Layer 17 of a small transformer language model trained on English Wikipedia (26 layers, counted from 0, width 96).
A neuron adds its activation times its output weights to the MLP's output. To switch it off is to set its activation to zero at one token and run the rest of the model.

Output weights of the MLP neurons that the questions are about. A number n stands for (n - 500) times 0.00032.
n12: 635 309 356 197 671 597 509 583 477 577 546 714 191 439 452 422 722 778 513 308 609 380 356 553 625 792 608 583 431 564 586 651 500 500 505 610 328 696 391 437 269 383 598 715 510 491 685 900 609 677 402 504 665 254 99 387 491 409 320 455 495 271 509 388 663 672 440 357 313 568 395 294 338 436 365 655 295 606 193 403 556 446 634 700 527 586 613 826 478 427 419 468 495 733 433 275
n17: 626 310 379 491 478 685 713 765 381 527 551 283 496 365 355 402 526 647 617 180 113 458 612 492 254 316 610 340 712 548 487 615 650 581 444 380 491 598 840 486 412 274 470 438 432 637 405 577 454 369 366 714 667 434 522 468 252 612 393 711 279 727 578 429 476 700 603 727 666 649 615 154 651 516 563 559 357 470 474 436 474 421 422 613 458 441 456 557 636 628 579 377 275 629 469 400
n23: 438 568 347 595 608 352 395 590 345 441 437 713 507 568 538 580 416 618 627 529 482 617 422 316 662 316 418 581 511 540 645 553 351 576 283 365 483 559 444 496 277 607 276 497 639 586 624 528 604 698 653 509 407 442 493 465 588 483 453 204 421 543 527 494 388 399 128 507 643 419 458 487 583 459 637 472 444 650 603 415 486 562 702 472 526 497 579 446 638 652 500 490 500 468 476 411
n61: 545 389 550 594 306 461 500 551 344 584 446 620 568 533 458 510 326 672 422 441 303 606 477 543 445 542 655 380 445 566 538 404 534 647 478 397 717 530 564 568 424 539 367 533 613 559 571 609 466 497 511 494 500 731 699 545 579 389 352 592 424 514 621 338 560 513 403 442 544 507 433 475 417 365 530 500 530 587 599 581 477 487 623 494 218 487 233 473 265 431 249 701 642 614 580 442
n94: 664 584 616 242 320 436 426 544 629 302 406 532 536 439 526 453 317 624 693 731 624 739 504 515 452 474 360 516 368 640 383 540 407 417 552 475 480 723 516 580 634 590 395 195 530 631 376 407 300 520 207 616 520 594 554 493 694 496 476 621 803 496 524 388 393 620 484 496 226 659 606 713 270 556 550 375 304 556 418 597 428 357 524 466 539 313 586 523 515 511 578 453 955 577 405 268
n132: 427 304 627 684 619 464 423 492 368 221 465 560 682 504 574 363 413 576 542 519 665 538 548 511 393 867 538 528 347 529 566 359 730 504 701 774 413 451 602 300 322 634 360 598 542 342 603 358 394 348 337 392 561 731 351 626 458 587 338 597 634 513 709 538 665 418 694 457 484 579 519 634 390 507 181 537 445 508 176 421 512 488 349 478 667 539 373 373 374 390 496 747 533 398 516 588
n183: 381 670 632 518 500 460 368 979 526 382 392 699 706 252 594 613 355 716 304 267 542 585 720 508 333 244 645 654 439 459 509 591 630 318 731 713 707 409 452 472 572 496 212 188 463 576 185 384 458 280 485 451 343 527 239 311 449 436 570 440 509 569 598 394 443 446 404 461 573 445 596 560 441 577 509 509 699 648 496 275 650 321 671 438 474 474 364 426 651 407 549 639 610 636 723 412
n283: 487 700 601 382 621 473 762 481 665 565 612 590 578 642 339 427 601 429 564 504 600 545 661 279 602 413 529 719 387 598 638 717 434 434 291 544 414 771 677 619 353 738 516 375 186 500 477 801 279 684 461 449 612 372 553 463 580 411 278 301 556 545 575 455 428 496 360 687 541 533 329 439 536 536 492 406 460 488 344 510 488 542 281 449 331 489 551 654 449 467 428 647 234 291 431 331
n294: 451 556 448 477 326 450 229 595 500 604 514 505 308 690 179 486 473 445 473 359 270 588 766 733 706 394 583 358 534 843 536 423 22 414 418 684 601 429 586 500 411 680 251 434 529 706 500 679 329 743 830 526 790 561 591 599 562 567 482 343 575 404 722 500 648 278 454 568 671 792 491 522 311 487 481 433 390 664 463 544 565 393 248 586 415 433 405 500 342 390 238 500 452 113 467 655
n363: 726 426 461 266 472 588 432 615 431 967 559 594 880 453 474 698 625 659 712 567 584 366 654 772 197 410 312 579 550 612 464 735 397 371 463 303 584 337 674 520 415 304 444 313 608 738 468 569 148 167 583 666 604 424 281 382 649 374 403 423 252 319 538 576 539 505 458 431 442 442 531 734 203 517 510 602 401 477 600 536 603 473 667 417 263 623 456 338 474 818 590 417 257 620 548 593

Each question names a token from some text and the token that comes next. It shows the activations a of the neurons there, in the order above. A number n stands for (n - 500) times 0.0048.

Then comes g, the gradient of the next token's log-probability with respect to the MLP's output, scaled to length 1. A neuron's effect is roughly proportional to its activation times (output weights . g). A number n stands for (n - 500) times 0.00086.

" New", then " Zealand"
a: 465 492 467 467 567 578 465 465 465 479
g: 562 819 392 430 543 517 511 707 701 518 551 475 519 628 590 347 469 598 373 495 568 315 286 482 298 518 496 417 548 223 641 556 454 433 479 557 461 478 611 630 652 653 544 445 455 598 341 596 323 596 232 579 351 470 540 670 548 271 583 535 407 306 308 318 547 723 563 568 411 537 538 529 446 295 433 618 431 540 595 532 497 362 624 668 585 550 383 656 406 414 518 653 535 326 558 441
Which neuron, switched off, raises the next token's probability most? n132

" is", then " f"
a: 467 522 465 476 478 483 491 506 705 490
g: 622 595 553 429 591 309 591 504 451 362 509 391 475 533 220 484 468 582 636 478 661 469 613 488 212 569 619 653 539 594 697 288 380 673 210 456 273 600 562 549 259 547 348 440 494 797 595 484 426 353 548 527 562 516 476 737 361 521 415 570 405 758 455 591 472 441 594 507 458 442 362 576 439 554 564 492 589 547 531 590 560 379 385 513 489 293 698 379 470 409 635 363 609 586 425 574
Switching off which neuron hurts the next token most? n294

" center", then "ed"
a: 699 482 485 465 474 487 475 563 492 468
g: 338 577 541 701 469 472 739 459 682 427 444 533 588 754 393 534 517 505 505 648 574 356 514 624 410 453 551 400 520 473 777 356 464 457 618 459 391 463 446 400 576 397 606 583 502 694 516 610 657 538 334 441 569 456 443 367 428 503 614 113 350 434 710 723 532 488 483 611 463 364 422 449 339 506 524 401 778 450 458 680 372 431 419 587 505 423 397 315 530 654 407 614 600 354 292 456
Which neuron, switched off, raises the next token's probability most? n12

"bl", then "ature"
a: 480 473 465 476 489 496 483 482 490 469
g: 613 513 264 655 615 621 419 562 439 325 397 490 571 364 658 502 664 682 312 579 623 447 495 439 549 684 446 549 595 379 472 403 718 333 792 480 436 439 519 393 424 619 555 389 530 675 427 476 466 536 524 524 288 488 432 399 622 380 473 595 534 493 479 404 558 659 412 227 575 425 439 643 380 686 755 574 579 580 487 476 403 228 531 494 399 668 283 425 341 596 624 445 580 307 590 459
Which two neurons, each switched off alone, lower its probability most, in order? n17, n283

"t", then "und"
a: 468 494 465 555 623 481 466 515 486 472
g: 488 417 544 493 331 250 550 403 357 745 694 604 532 693 599 528 292 482 495 409 459 543 436 237 348 399 610 543 547 719 557 546 487 670 305 592 498 654 515 634 405 282 533 454 405 505 382 291 589 387 517 573 508 589 476 540 425 584 415 633 453 635 377 496 581 566 709 433 472 589 662 524 503 285 537 592 560 567 544 641 764 525 427 380 271 337 615 399 304 433 432 475 459 732 532 491
Which neuron, switched off, raises the next token's probability most? n363

" also", then " introduced"
a: 497 477 465 653 475 472 554 493 624 497
g: 502 376 536 489 557 366 316 480 548 506 543 488 421 648 364 711 552 468 681 653 424 448 309 462 558 376 604 424 299 771 598 487 306 219 675 597 454 460 543 487 485 603 356 437 347 475 595 698 492 508 464 601 336 488 453 612 413 613 440 524 523 378 593 538 506 844 583 575 460 264 621 600 435 566 401 525 548 335 440 314 304 457 554 672 769 473 437 566 428 326 534 576 633 439 473 666
Switching off which neuron hurts the next token most? n294

" the", then " first"
a: 465 475 465 481 476 495 856 470 492 467
g: 800 600 497 522 620 641 345 609 482 452 402 550 462 421 299 737 392 527 587 266 666 582 702 465 588 535 540 427 310 605 685 470 547 402 777 586 367 430 386 519 500 435 449 528 560 373 402 668 707 414 354 420 409 306 495 429 611 554 649 480 433 514 583 534 465 503 272 752 341 504 547 311 510 365 428 447 381 344 564 475 469 616 574 406 449 395 265 598 702 484 487 670 486 564 456 562
Switching off which neuron hurts the next token most? n183

" over", then "s"
a: 467 498 493 564 474 545 720 888 468 465
g: 453 763 400 506 395 440 519 474 480 366 445 553 375 479 394 550 623 282 431 576 548 325 396 747 353 514 326 369 648 472 497 720 385 757 605 478 650 459 480 510 521 542 410 558 358 519 534 563 618 782 446 546 520 635 432 436 703 403 433 368 637 308 566 339 636 597 341 552 381 502 510 451 587 411 590 653 305 446 399 539 489 488 237 333 734 461 476 441 550 507 465 796 548 480 538 636
Switching off which neuron hurts the next token most? n283

" all", then " of"
a: 509 484 469 465 497 496 465 645 471 495
g: 469 585 398 400 302 509 612 326 630 624 549 648 321 210 344 347 495 467 500 659 661 481 518 481 662 386 435 489 181 594 363 418 669 379 397 669 537 599 488 455 471 490 620 372 602 592 564 606 481 336 398 657 612 570 583 594 489 398 519 169 608 493 436 437 436 711 408 401 439 577 548 546 631 623 524 473 408 675 481 581 289 492 536 351 515 675 486 769 674 502 544 416 486 572 496 378
Switching off which neuron hurts the next token most? n283

"d", then "\n"
a: 477 469 523 465 744 481 494 483 498 498
g: 483 721 458 298 252 898 462 483 486 426 705 472 651 463 505 677 399 526 624 625 419 538 308 551 447 561 698 366 377 520 478 235 648 372 282 386 650 424 559 489 370 384 567 298 576 471 632 413 535 642 658 419 393 589 467 657 500 547 554 504 662 553 582 484 676 409 427 480 562 393 685 486 351 338 532 459 381 565 448 416 435 464 480 431 727 449 521 589 469 503 635 364 392 507 628 426
Switching off which neuron hurts the next token most? n94

"se", then " the"
a: 466 487 466 476 601 492 465 530 499 484
g: 692 502 627 562 433 517 545 562 390 724 341 516 569 670 557 418 450 452 478 524 357 438 759 672 556 518 436 465 841 395 441 518 659 563 681 547 375 408 563 518 528 409 583 617 462 306 416 417 588 618 594 437 488 527 543 507 456 500 218 770 264 518 326 423 373 284 453 617 596 479 421 591 456 513 585 465 582 383 448 668 544 672 552 558 620 478 418 252 364 375 526 522 389 303 491 265
Switching off which neuron hurts the next token most? n12